Layer 9 of a small transformer language model trained on English Wikipedia (16 layers, counted from 0, width 96).
Take only the direct path to the model's output, skipping the later layers: a vector added to the residual stream pushes a token's score in proportion to its dot product with that token's output vector.

Output vectors of the tokens that the questions are about. A number n stands for (n - 500) times 0.0026.
"wi": 583 341 693 479 545 456 429 457 645 191 477 497 607 272 610 449 343 503 474 491 452 440 454 390 696 380 482 500 610 567 554 641 637 560 780 398 410 390 387 506 480 552 564 366 220 542 375 470 407 426 297 564 540 472 674 625 353 319 631 536 529 414 593 561 335 455 481 506 486 509 435 617 554 391 529 255 368 433 571 615 472 581 475 479 449 503 562 696 577 546 581 572 273 443 599 517
"was ": 547 508 497 687 564 515 596 528 492 316 605 572 716 439 699 625 570 754 606 447 511 246 390 364 638 409 417 503 571 656 370 541 546 483 426 483 436 576 550 354 595 581 476 643 570 664 651 550 430 533 455 685 258 485 516 527 463 574 470 526 606 571 452 303 451 461 686 462 428 662 506 423 510 357 474 271 355 563 409 497 396 472 463 271 452 476 431 509 388 534 489 517 387 407 515 338
"evel": 572 639 260 362 294 95 572 435 631 530 606 675 279 280 548 690 584 476 278 595 610 606 549 141 620 405 529 672 683 352 572 580 515 600 624 463 431 488 539 333 725 526 575 752 469 638 638 541 276 364 101 582 582 541 414 444 31 382 642 741 448 486 651 609 489 428 587 415 485 580 359 733 815 593 457 50 231 530 702 447 327 529 748 512 370 514 426 603 117 256 263 481 246 408 465 584
"bu": 593 562 549 486 412 360 383 473 751 497 640 403 575 408 660 467 487 328 470 520 729 275 309 387 439 407 348 476 481 441 559 497 435 516 553 392 594 412 429 589 733 641 580 444 414 544 587 460 454 483 362 424 490 556 444 486 333 358 635 653 629 558 352 572 439 451 420 403 438 459 325 627 552 488 298 210 455 393 432 544 368 598 485 411 533 614 444 454 533 406 422 590 568 597 567 546
"– ": 444 581 473 509 550 481 630 424 647 303 526 523 457 472 465 463 403 659 503 556 537 397 512 146 592 538 326 497 494 626 287 503 437 580 621 456 462 418 676 373 687 657 711 669 371 447 463 685 308 488 469 500 550 344 497 601 317 505 460 493 610 599 480 457 711 595 655 396 468 545 682 572 393 375 500 402 406 396 438 490 558 488 503 296 621 600 455 409 400 607 306 530 475 367 512 509
"been ": 580 727 710 412 677 469 586 306 465 295 467 559 540 333 658 482 521 500 605 590 507 396 496 444 310 273 360 372 549 500 343 428 483 493 598 370 413 608 416 295 643 609 809 528 589 505 442 437 265 402 294 585 257 329 357 259 290 347 519 512 848 613 646 246 420 482 601 500 354 525 445 546 649 181 331 44 224 340 439 296 590 488 445 210 357 550 496 543 324 426 383 602 367 632 489 699
"ed": 623 537 451 700 597 352 525 583 430 636 427 434 619 376 640 466 556 323 712 516 574 420 436 467 675 462 640 556 426 582 629 490 333 419 500 355 332 553 715 354 680 417 470 456 420 425 531 633 464 380 495 593 539 503 442 720 370 338 549 322 369 523 561 412 551 371 562 514 653 630 297 522 431 429 538 259 681 455 450 496 225 497 371 592 764 422 384 522 542 500 460 597 546 521 566 754
"resul": 570 410 700 384 448 314 465 360 693 342 837 479 550 447 663 402 577 540 387 306 619 537 454 343 336 380 436 578 660 700 497 302 324 539 527 441 315 387 409 392 554 606 668 816 327 646 500 387 215 482 450 624 375 428 550 526 364 477 637 468 583 716 409 514 524 650 651 402 585 602 258 670 815 548 368 146 262 311 486 439 553 205 655 530 733 507 449 535 448 477 441 414 277 419 489 701
"ated ": 488 517 512 410 689 488 419 625 284 436 486 342 627 627 716 503 535 454 581 591 523 412 679 234 671 256 380 545 523 628 792 463 419 476 627 257 368 409 428 493 428 664 600 495 643 667 483 668 323 380 323 547 423 664 420 532 63 461 716 570 580 627 403 448 340 296 708 398 363 571 526 543 645 242 376 267 312 341 372 336 273 703 329 647 583 484 402 544 596 452 329 530 520 380 424 514
"; ": 416 622 519 573 425 608 637 545 741 334 576 591 395 500 563 532 271 489 696 632 634 579 523 357 746 574 645 434 395 482 466 526 487 604 589 472 560 486 642 451 640 518 437 525 512 419 376 369 493 506 529 664 453 574 425 541 185 474 580 427 558 589 437 435 620 461 592 441 577 669 529 575 477 391 575 386 548 552 497 469 594 437 387 522 560 534 436 511 418 491 397 472 500 495 597 680
"information": 598 676 601 572 574 330 555 500 558 330 545 581 468 301 659 567 564 578 233 438 461 546 517 200 516 570 462 610 577 349 590 216 523 436 598 367 136 372 577 405 407 653 734 669 370 622 226 326 474 442 280 458 198 277 440 405 180 371 943 505 594 331 559 585 726 299 601 359 233 790 422 551 691 609 230 89 363 152 444 500 440 128 465 685 455 482 534 353 387 496 628 287 400 378 411 353
"Location ": 525 475 707 390 413 177 358 621 556 287 658 518 373 151 625 607 554 548 496 478 313 637 492 231 413 761 396 510 480 551 634 512 394 507 560 483 318 519 487 301 623 721 725 534 571 591 443 549 533 709 331 470 505 323 336 388 97 570 702 516 584 527 454 536 445 246 595 433 401 743 418 606 801 353 366 326 211 62 543 413 454 368 567 655 611 553 741 504 514 458 394 583 390 298 405 614

Output weights of attention head 0. The head adds the sum of these rows, row i times number i of z. A number n stands for (n - 500) times 0.0046.
o0: 502 554 490 328 414 568 630 435 476 530 796 344 644 498 509 468 576 753 527 417 529 364 693 472 321 649 538 491 811 381 444 500 523 587 591 462 355 608 560 391 473 437 505 613 518 619 394 360 614 497 689 632 394 522 458 606 497 488 352 665 781 274 698 465 357 462 579 646 300 714 565 484 531 601 572 526 453 466 444 487 658 368 317 318 316 491 509 710 347 568 767 565 526 302 536 406
o1: 684 360 438 380 439 462 627 484 569 411 273 374 690 616 448 537 751 493 452 439 295 313 614 766 517 505 751 539 669 457 376 446 607 579 407 516 577 331 542 563 268 472 616 475 501 454 581 539 446 525 594 680 531 578 652 578 225 541 611 587 567 576 417 637 464 427 353 412 426 395 478 511 616 534 544 769 548 565 362 364 456 488 398 254 599 501 570 494 655 598 450 349 684 741 353 508
o2: 457 509 520 502 597 469 363 481 538 542 438 318 217 564 579 474 586 540 281 488 480 525 661 469 477 398 767 460 628 679 688 496 672 443 650 708 707 283 313 399 570 437 489 263 611 787 628 718 473 478 370 554 541 436 512 267 559 572 453 694 538 751 461 456 556 547 534 515 509 734 575 495 473 404 486 400 357 451 637 452 504 515 288 470 506 567 528 527 581 602 621 579 574 468 522 293
o3: 462 571 753 712 591 429 511 520 392 312 551 273 540 344 566 394 693 476 432 464 730 412 405 568 386 324 470 592 850 625 442 531 477 637 403 507 552 313 200 665 530 443 385 407 402 458 591 413 606 460 479 557 491 420 187 502 642 370 413 442 280 494 455 365 443 638 423 255 548 540 476 616 674 437 492 491 535 407 714 503 370 612 453 458 614 473 730 601 491 428 324 475 550 529 532 568
o4: 495 420 488 362 521 611 466 499 668 584 573 507 438 522 505 441 533 438 374 470 561 662 654 564 432 358 468 520 436 345 893 679 513 474 305 516 276 566 470 706 376 456 380 671 371 488 367 635 270 501 554 530 500 550 515 448 335 205 556 627 596 352 634 589 659 485 771 530 486 531 453 627 557 645 607 472 690 355 343 410 639 519 547 530 517 767 602 624 359 444 678 308 486 531 421 350
o5: 357 473 616 611 589 557 538 381 766 469 730 500 416 456 450 507 591 554 544 516 290 341 553 486 490 453 484 542 541 433 418 706 478 611 345 604 478 606 291 566 597 578 375 510 505 320 234 452 70 678 635 558 599 562 631 500 504 445 681 711 847 428 120 501 647 472 457 648 543 504 393 545 455 617 632 638 416 446 530 593 542 472 608 537 688 370 524 360 498 695 570 194 420 499 465 503
o6: 495 403 323 556 436 472 572 666 743 495 453 532 282 494 294 531 458 704 375 724 245 601 422 710 457 527 443 522 272 581 356 512 435 553 565 426 471 688 470 572 398 379 434 691 505 448 359 537 261 205 660 669 602 778 590 593 447 404 591 302 799 468 509 668 710 548 354 514 466 413 530 351 485 644 494 443 628 648 517 474 534 417 398 412 612 383 511 555 620 475 462 503 482 289 273 510
o7: 520 560 504 405 481 537 699 397 397 701 638 362 624 424 376 439 431 626 280 446 413 351 723 470 661 521 626 493 495 388 561 597 504 304 268 250 600 514 633 420 404 484 377 345 613 165 504 436 310 428 524 580 692 330 693 623 611 563 476 271 380 254 550 428 448 497 260 534 414 647 658 466 358 385 469 503 512 439 304 675 590 683 557 371 434 237 579 543 572 460 553 243 480 469 447 267
o8: 978 596 386 223 591 373 931 482 357 682 492 471 371 325 338 628 568 451 492 598 349 370 615 512 459 462 531 593 410 659 305 475 414 383 662 470 518 356 429 704 549 568 378 624 625 580 564 489 690 541 450 592 237 373 287 402 545 629 318 347 570 401 353 549 489 546 725 483 616 621 370 653 387 581 545 265 291 611 525 825 419 424 527 435 292 624 514 590 482 491 603 260 319 453 540 448
o9: 457 423 587 280 694 581 241 648 637 322 478 587 474 613 388 509 253 397 689 536 384 359 489 230 435 572 462 650 538 525 462 589 287 404 353 580 487 524 518 364 389 366 496 402 392 785 402 639 441 450 312 695 456 478 392 508 655 714 613 561 482 517 607 462 503 228 477 333 674 655 648 517 704 607 386 511 461 545 372 602 469 533 722 465 263 536 356 185 379 456 392 864 488 451 480 443
o10: 637 316 499 389 540 394 387 597 323 400 411 643 602 626 227 431 556 576 455 642 390 576 377 564 560 411 668 395 600 393 564 626 545 397 288 503 224 404 639 628 351 703 579 762 550 495 515 567 464 493 503 679 572 742 587 731 632 443 329 568 627 678 608 547 246 477 600 471 763 572 472 447 473 498 603 391 635 738 398 505 622 504 547 399 849 419 458 584 378 471 475 156 656 465 603 502
o11: 609 342 230 609 160 266 409 256 457 554 557 536 478 396 375 636 510 617 388 606 358 532 854 391 569 689 655 641 480 459 623 466 344 525 481 484 519 889 536 271 474 438 684 737 528 240 510 595 529 649 401 613 373 356 430 555 639 416 477 382 599 94 544 674 530 325 675 655 489 424 555 561 525 496 473 426 620 613 662 536 610 537 433 498 329 538 785 541 460 479 558 403 671 352 402 525
o12: 591 711 328 707 752 651 482 415 557 577 563 502 408 481 351 375 615 103 661 253 769 575 352 695 466 557 87 357 472 521 563 584 419 342 608 632 551 483 567 448 451 436 659 359 426 503 468 436 465 468 611 382 295 512 499 366 593 405 578 477 581 611 486 439 557 481 514 200 508 479 440 482 380 629 609 504 577 373 343 426 367 549 292 390 435 630 400 438 337 580 467 450 589 822 864 509
o13: 465 600 289 693 354 583 469 363 312 549 703 312 841 544 541 617 542 590 451 711 231 679 555 648 279 433 423 439 517 313 644 468 555 473 629 576 703 518 572 589 412 567 230 707 592 334 500 564 460 456 713 461 495 589 582 640 574 632 521 663 666 384 430 657 519 535 511 680 384 547 547 454 317 630 493 313 299 601 379 287 580 414 465 682 689 608 791 509 438 763 701 417 377 610 325 542
o14: 407 505 379 234 335 605 487 811 393 328 535 481 413 617 378 518 425 330 665 329 705 672 398 351 671 557 792 572 347 545 509 562 249 561 539 376 404 555 459 665 521 555 267 640 709 490 538 636 659 633 287 388 418 478 499 517 457 618 517 604 498 485 466 488 575 486 418 360 292 464 586 557 463 685 500 652 429 663 430 385 191 542 526 496 485 636 685 296 684 619 372 331 757 382 501 785
o15: 492 552 294 451 569 306 514 547 440 412 302 572 357 369 516 714 334 418 881 186 438 547 356 256 459 242 380 688 594 601 357 504 640 573 477 237 506 317 368 419 623 543 627 422 390 470 565 832 523 515 264 636 487 312 278 370 600 682 602 538 320 581 611 231 563 586 444 276 607 439 628 668 531 502 555 803 623 254 393 356 304 421 421 414 547 226 499 445 666 177 610 803 647 747 517 409
o16: 398 545 607 561 668 532 604 490 608 722 430 686 403 240 499 223 471 360 671 435 490 561 568 376 498 489 307 358 492 560 753 442 300 466 753 538 429 540 532 628 669 574 825 592 426 573 495 366 558 438 485 466 297 534 388 439 576 487 659 479 539 451 647 432 642 341 505 462 434 679 388 715 566 417 439 439 251 300 544 426 428 429 431 507 591 569 308 367 599 655 326 569 398 335 628 443
o17: 212 638 402 584 377 568 600 384 591 493 469 550 571 413 550 438 522 538 227 624 473 341 599 566 526 386 678 690 472 279 675 555 603 384 408 369 380 424 446 414 444 525 299 767 561 473 452 328 413 587 454 415 802 663 358 620 562 522 408 430 497 626 466 533 347 423 429 395 423 477 265 329 635 593 469 520 311 477 480 552 604 394 477 341 731 242 579 459 406 497 463 475 621 297 379 100
o18: 463 811 425 480 854 751 617 474 569 439 424 633 353 559 442 746 540 636 961 559 499 261 504 328 385 609 556 612 392 568 465 787 254 467 304 383 489 644 481 711 763 491 397 457 485 638 499 492 521 581 438 574 489 695 632 508 521 560 517 580 356 488 466 315 615 557 599 389 462 450 438 588 669 549 345 235 281 564 450 495 466 440 475 745 413 582 440 866 829 362 412 631 493 568 544 554
o19: 592 492 586 398 421 432 399 366 668 497 372 466 552 299 480 688 599 558 299 369 450 368 647 605 637 558 574 623 373 324 470 575 362 405 431 525 478 470 585 452 504 475 358 599 339 741 550 406 351 669 402 389 332 477 415 394 312 526 534 476 731 659 411 538 656 409 334 511 663 692 529 437 419 540 544 493 582 665 537 425 431 371 304 639 747 393 487 450 451 462 512 273 333 665 375 663
o20: 504 531 579 630 505 711 432 475 575 522 415 558 291 567 598 453 437 621 862 636 511 386 719 590 592 495 363 72 620 522 529 489 504 568 550 566 371 470 507 351 400 542 487 180 442 614 611 731 755 539 163 287 497 425 381 345 492 353 329 317 548 542 478 329 257 500 586 253 408 444 401 477 459 526 684 371 499 210 570 467 354 404 540 649 295 535 534 365 500 425 397 780 475 679 482 567
o21: 654 382 380 475 477 734 563 555 444 519 519 397 835 586 417 488 400 514 401 653 647 644 778 638 699 559 379 513 350 563 370 585 495 407 374 504 457 507 444 679 416 495 669 503 453 626 300 432 224 571 651 475 479 436 543 467 374 569 552 627 482 411 353 557 653 617 356 693 431 275 460 350 463 505 467 553 415 499 572 418 711 530 510 600 470 543 510 545 550 421 452 584 750 421 406 448
o22: 541 545 424 657 445 421 654 403 741 435 595 589 474 638 517 561 391 407 518 575 554 343 462 393 721 324 449 379 583 564 669 573 422 552 650 369 518 358 642 744 654 334 350 394 645 329 361 392 375 613 482 588 473 491 318 520 435 623 650 562 373 807 631 520 687 505 519 572 404 577 426 285 479 460 398 513 484 524 553 375 447 336 651 859 565 411 620 448 445 556 660 625 641 485 390 573
o23: 327 369 497 559 388 592 530 527 524 584 517 505 656 568 442 611 605 659 457 399 414 711 742 575 297 583 566 575 634 462 632 421 551 614 444 456 509 569 473 691 477 410 435 545 594 356 662 738 527 621 746 462 354 503 702 493 477 676 297 316 507 464 342 690 582 535 519 728 610 590 381 612 565 553 645 473 616 446 502 440 771 709 587 383 551 580 740 385 467 714 444 350 326 297 599 445
o24: 485 571 308 498 641 540 548 475 540 660 500 755 478 642 494 540 528 544 462 453 325 842 766 793 351 728 659 400 406 379 481 552 696 487 367 538 560 462 532 507 379 616 582 678 618 378 517 429 461 439 440 438 334 480 634 487 266 419 663 533 414 551 455 480 562 698 233 528 331 620 396 483 523 542 399 498 484 508 366 512 502 313 631 532 559 504 648 488 412 417 260 385 433 270 367 335
o25: 409 474 301 430 349 498 516 555 343 489 570 387 395 398 526 714 580 550 435 506 471 455 527 593 546 279 415 447 569 485 363 587 517 412 435 531 518 504 404 444 343 253 475 605 485 618 680 476 571 589 517 505 496 493 579 439 360 358 539 495 404 394 472 320 358 495 236 588 606 554 529 773 682 339 464 459 558 448 505 454 228 412 464 512 326 501 349 618 571 457 425 742 443 570 641 383
o26: 482 507 627 637 300 444 638 443 731 390 563 678 696 623 203 608 297 640 307 503 481 725 620 551 463 301 608 580 458 424 437 582 462 290 397 476 508 537 500 323 659 273 426 354 376 490 451 355 469 259 417 404 706 410 351 652 642 253 421 457 392 469 552 650 547 306 556 374 523 512 280 514 191 562 302 573 518 348 548 251 669 558 620 669 711 534 495 578 312 606 549 374 454 373 586 707
o27: 667 521 194 352 267 296 562 676 385 530 491 383 439 466 482 528 688 499 370 486 232 595 625 228 469 797 453 526 413 414 621 449 501 696 632 468 431 563 350 232 498 437 421 555 480 523 510 426 238 639 516 427 493 446 418 381 282 464 401 440 284 580 516 482 430 657 640 481 655 545 441 421 584 557 732 618 353 337 555 589 457 541 609 484 570 619 489 591 597 644 423 410 599 428 468 474
o28: 304 639 454 455 367 585 537 446 303 614 414 566 464 594 544 479 578 532 633 601 492 490 578 672 647 411 456 734 471 476 472 654 630 556 402 424 686 538 651 614 560 501 299 362 472 709 441 378 576 447 385 572 505 476 474 389 547 648 642 664 413 392 542 578 287 367 607 612 725 685 434 428 305 517 567 628 536 148 376 684 357 457 535 369 646 350 541 657 548 732 345 436 420 378 379 524
o29: 357 511 455 223 748 386 339 464 426 635 325 426 438 513 503 723 469 401 349 557 485 549 420 579 378 458 194 302 610 459 439 499 506 491 486 530 470 437 616 469 644 443 567 219 436 543 673 596 565 440 398 334 454 545 465 243 442 531 517 409 365 614 622 473 463 585 586 678 385 580 569 356 602 634 463 538 681 556 592 497 288 484 437 690 277 544 560 515 699 468 360 720 267 585 640 589
o30: 312 286 530 495 244 584 550 459 600 287 470 695 582 501 555 453 293 493 466 692 595 360 324 652 604 655 351 556 479 752 459 598 423 525 686 323 428 460 608 634 762 499 572 555 636 383 464 592 357 346 491 579 416 656 262 530 411 544 701 588 378 539 480 513 473 502 493 483 463 478 441 585 627 607 349 406 440 412 272 632 503 632 420 521 670 247 434 736 424 623 726 350 696 552 770 411
o31: 582 519 573 660 456 349 335 493 352 729 462 591 266 391 278 361 373 674 304 549 475 427 570 674 493 630 579 293 552 425 391 545 404 583 457 439 588 545 245 362 490 519 494 309 461 601 431 577 374 610 527 315 575 456 605 396 325 486 412 527 550 696 576 554 467 466 509 603 398 496 441 225 366 308 613 625 575 398 415 383 705 536 604 718 577 737 582 458 259 443 520 376 516 481 715 413

Each question shows a token from some text and the vector z that the head gathered there. A number n stands for (n - 500) times 0.015.

".": 471 464 484 545 478 510 491 522 504 542 494 497 483 463 546 523 523 559 500 485 481 475 544 437 452 493 552 484 529 449 580 467
Which three tokens does it push up most, strongest first? "ed", "bu", "; "

"6": 499 495 489 532 480 548 478 506 504 506 504 488 498 490 496 462 527 587 491 494 464 492 529 444 502 478 581 490 528 435 569 499
Which two tokens does it push up most, strongest first? "resul", "information"

"res": 495 496 498 540 472 549 454 489 507 536 483 492 483 498 540 508 518 587 472 482 490 484 525 455 491 495 555 480 519 460 579 484
Which two tokens does it push up most, strongest first? "bu", "resul"

"Bow": 436 493 488 559 447 520 478 546 497 519 499 490 525 446 516 517 548 557 491 469 506 474 529 426 462 474 566 463 555 443 573 467
Pushed up most: "ed"

"T": 491 466 484 554 480 535 466 502 519 525 483 516 479 480 516 500 533 592 505 484 482 480 529 435 484 488 581 498 520 453 588 480
Pushed up most: "evel"

"ember": 515 460 472 554 449 492 486 546 502 540 500 449 475 457 546 486 497 587 480 447 482 474 542 426 444 528 544 472 531 442 574 458
Which of these tokens does it push down most? "Location "

"Haw": 492 464 483 551 474 528 472 506 518 529 480 517 477 481 514 501 532 591 514 485 479 473 528 434 478 487 581 500 521 454 589 475
Pushed up most: "evel"

"ential ": 485 478 486 545 477 545 478 498 504 523 487 500 481 472 540 518 515 581 489 483 476 489 543 433 481 496 561 483 538 449 592 469
Which of these tokens does it push down most? "been "

"group ": 480 449 507 535 465 486 490 550 457 559 445 473 494 461 516 506 511 562 515 502 486 452 530 473 438 500 549 526 548 479 567 454
Pushed up most: "ed"

". ": 474 474 504 538 502 545 470 498 501 528 497 516 472 486 555 516 511 585 506 480 487 476 544 429 480 494 556 504 525 462 587 472
Pushed up most: "evel"

"Sp": 514 590 565 742 410 408 65 500 526 870 254 169 711 432 253 631 690 563 595 752 739 347 431 321 355 377 583 297 536 655 504 555
Which two tokens does it push up most, strongest first? "been ", "bu"

"el": 508 385 614 600 487 354 106 392 467 661 53 287 758 391 624 744 827 471 488 261 763 283 708 307 500 422 533 300 316 472 586 389
Which two tokens does it push up most, strongest first? "been ", "bu"

"to ": 488 488 511 527 480 538 470 503 506 536 499 498 474 475 527 506 522 562 492 492 471 490 554 451 477 500 556 510 531 449 574 468
Which of these tokens does it push down most? "been "

"y": 465 447 460 520 449 485 506 535 496 535 482 509 516 475 525 502 504 532 524 477 478 450 511 458 412 490 531 523 517 465 563 472
Which of these tokens does it push down most? "information"

"k": 398 411 492 882 531 303 68 409 557 666 211 18 796 233 542 673 706 471 586 493 756 443 577 252 286 283 508 361 609 625 509 341
Which of these tokens does it push down most? "evel"

"post": 471 472 505 537 502 542 472 501 500 528 498 517 472 486 554 517 511 584 508 480 489 474 546 430 479 494 556 505 525 463 588 473
Pushed up most: "evel"

"and ": 448 479 515 526 493 509 517 557 487 519 483 519 490 479 526 538 528 561 514 508 482 452 589 467 448 492 581 511 547 427 586 468
Which three tokens does it push up most, strongest first? "ed", "; ", "evel"

"We": 497 488 514 531 487 547 474 494 503 529 493 491 475 477 525 490 514 574 492 490 469 490 547 444 483 505 557 499 532 445 579 471
Pushed up most: "resul"

"en": 426 413 717 622 343 330 98 556 385 573 86 317 659 326 464 627 757 378 528 240 798 434 619 447 456 427 668 316 482 590 645 500
Which two tokens does it push up most, strongest first? "been ", "bu"

"ird ": 447 429 493 558 475 435 469 566 532 548 415 536 514 516 555 569 484 575 559 479 526 397 522 428 420 476 592 472 536 524 633 407
Which of these tokens does it push down most? "resul"

"ch": 469 443 458 520 442 486 501 529 508 540 486 500 510 474 529 506 500 537 530 469 478 450 504 440 412 491 532 520 513 469 567 470
Which of these tokens does it push down most? "information"

"time ": 470 471 505 537 503 540 473 502 499 528 498 516 472 485 555 517 510 584 508 480 489 473 545 430 476 494 556 506 525 462 588 472
Pushed up most: "evel"

"ards ": 477 444 457 522 442 492 501 527 513 544 487 501 505 477 527 506 499 541 531 476 473 449 502 440 404 489 538 525 512 472 571 472
Which of these tokens does it push down most? "information"

"-": 465 446 460 520 450 483 507 536 497 534 483 507 516 473 525 503 503 532 524 474 478 449 511 456 414 492 531 522 517 463 562 471
Which of these tokens does it push down most? "information"

"This ": 490 491 509 542 470 542 445 485 500 540 476 491 481 506 546 506 515 600 484 476 494 475 522 460 487 486 561 496 521 472 575 488
Pushed up most: "bu"

"on ": 448 429 490 522 500 507 479 523 489 561 461 522 486 447 541 544 504 555 502 520 505 459 557 451 444 502 541 486 538 446 582 456
Pushed up most: "ed"

"jo": 451 487 514 525 492 516 514 556 491 520 484 516 484 477 524 535 531 556 516 510 478 462 597 466 445 489 581 514 550 428 591 464
Pushed up most: "ed"

"en ": 487 465 485 555 483 533 464 504 517 526 483 516 480 480 518 502 532 590 505 484 484 480 530 439 483 487 580 498 520 455 589 480
Pushed up most: "evel"

"26 ": 475 454 485 532 463 506 496 567 496 517 489 487 500 490 525 545 503 563 512 450 487 453 559 439 442 503 560 469 552 422 601 454
Which of these tokens does it push down most? "Location "

"ired ": 499 450 538 514 405 506 465 528 483 605 404 480 528 491 522 554 570 563 467 458 524 377 483 507 435 500 540 496 540 494 557 470
Pushed up most: "Location "

"in": 502 450 537 511 407 506 463 520 484 605 401 485 531 488 526 553 573 563 462 455 529 376 484 501 440 499 539 499 546 498 560 469
Pushed up most: "Location "

"thing ": 476 463 483 536 452 511 495 519 475 561 500 481 471 474 552 533 477 566 515 471 459 472 537 425 441 503 588 476 541 454 590 448
Which of these tokens does it push down most? "been "

"20": 494 484 527 516 421 478 456 572 469 599 448 473 530 485 531 547 537 529 468 474 523 426 532 508 423 512 536 449 507 453 560 473
Which of these tokens does it push down most? "evel"

"al ": 481 474 487 544 475 540 480 504 503 529 485 504 481 467 541 522 517 577 489 481 478 486 545 431 473 495 560 485 534 446 590 467
Pushed up most: "bu"

"sp": 502 450 537 511 407 506 464 519 484 605 400 485 531 488 526 553 573 563 462 455 529 376 484 501 440 499 540 499 546 498 560 469
Pushed up most: "Location "

"c": 499 485 490 530 472 546 475 505 517 515 504 493 482 482 513 477 527 588 488 490 461 493 534 442 498 483 568 501 531 434 571 493
Pushed up most: "resul"

"vi": 473 456 516 540 468 517 483 537 483 568 454 502 483 461 549 549 513 559 510 475 507 480 546 432 424 469 527 502 534 427 604 458
Pushed up most: "bu"

"with ": 492 448 506 534 446 505 492 533 469 565 442 459 488 460 520 508 514 571 501 501 481 463 524 455 439 503 546 531 554 475 565 429
Pushed up most: "bu"

"O": 470 489 487 536 482 539 477 516 495 517 497 492 486 479 516 507 523 581 498 490 471 489 546 442 490 474 577 493 532 424 587 494
Pushed up most: "; "

"the ": 477 462 488 553 488 525 460 509 507 532 487 515 479 478 517 502 533 585 508 490 484 478 534 452 475 487 581 500 518 458 589 481
Pushed up most: "evel"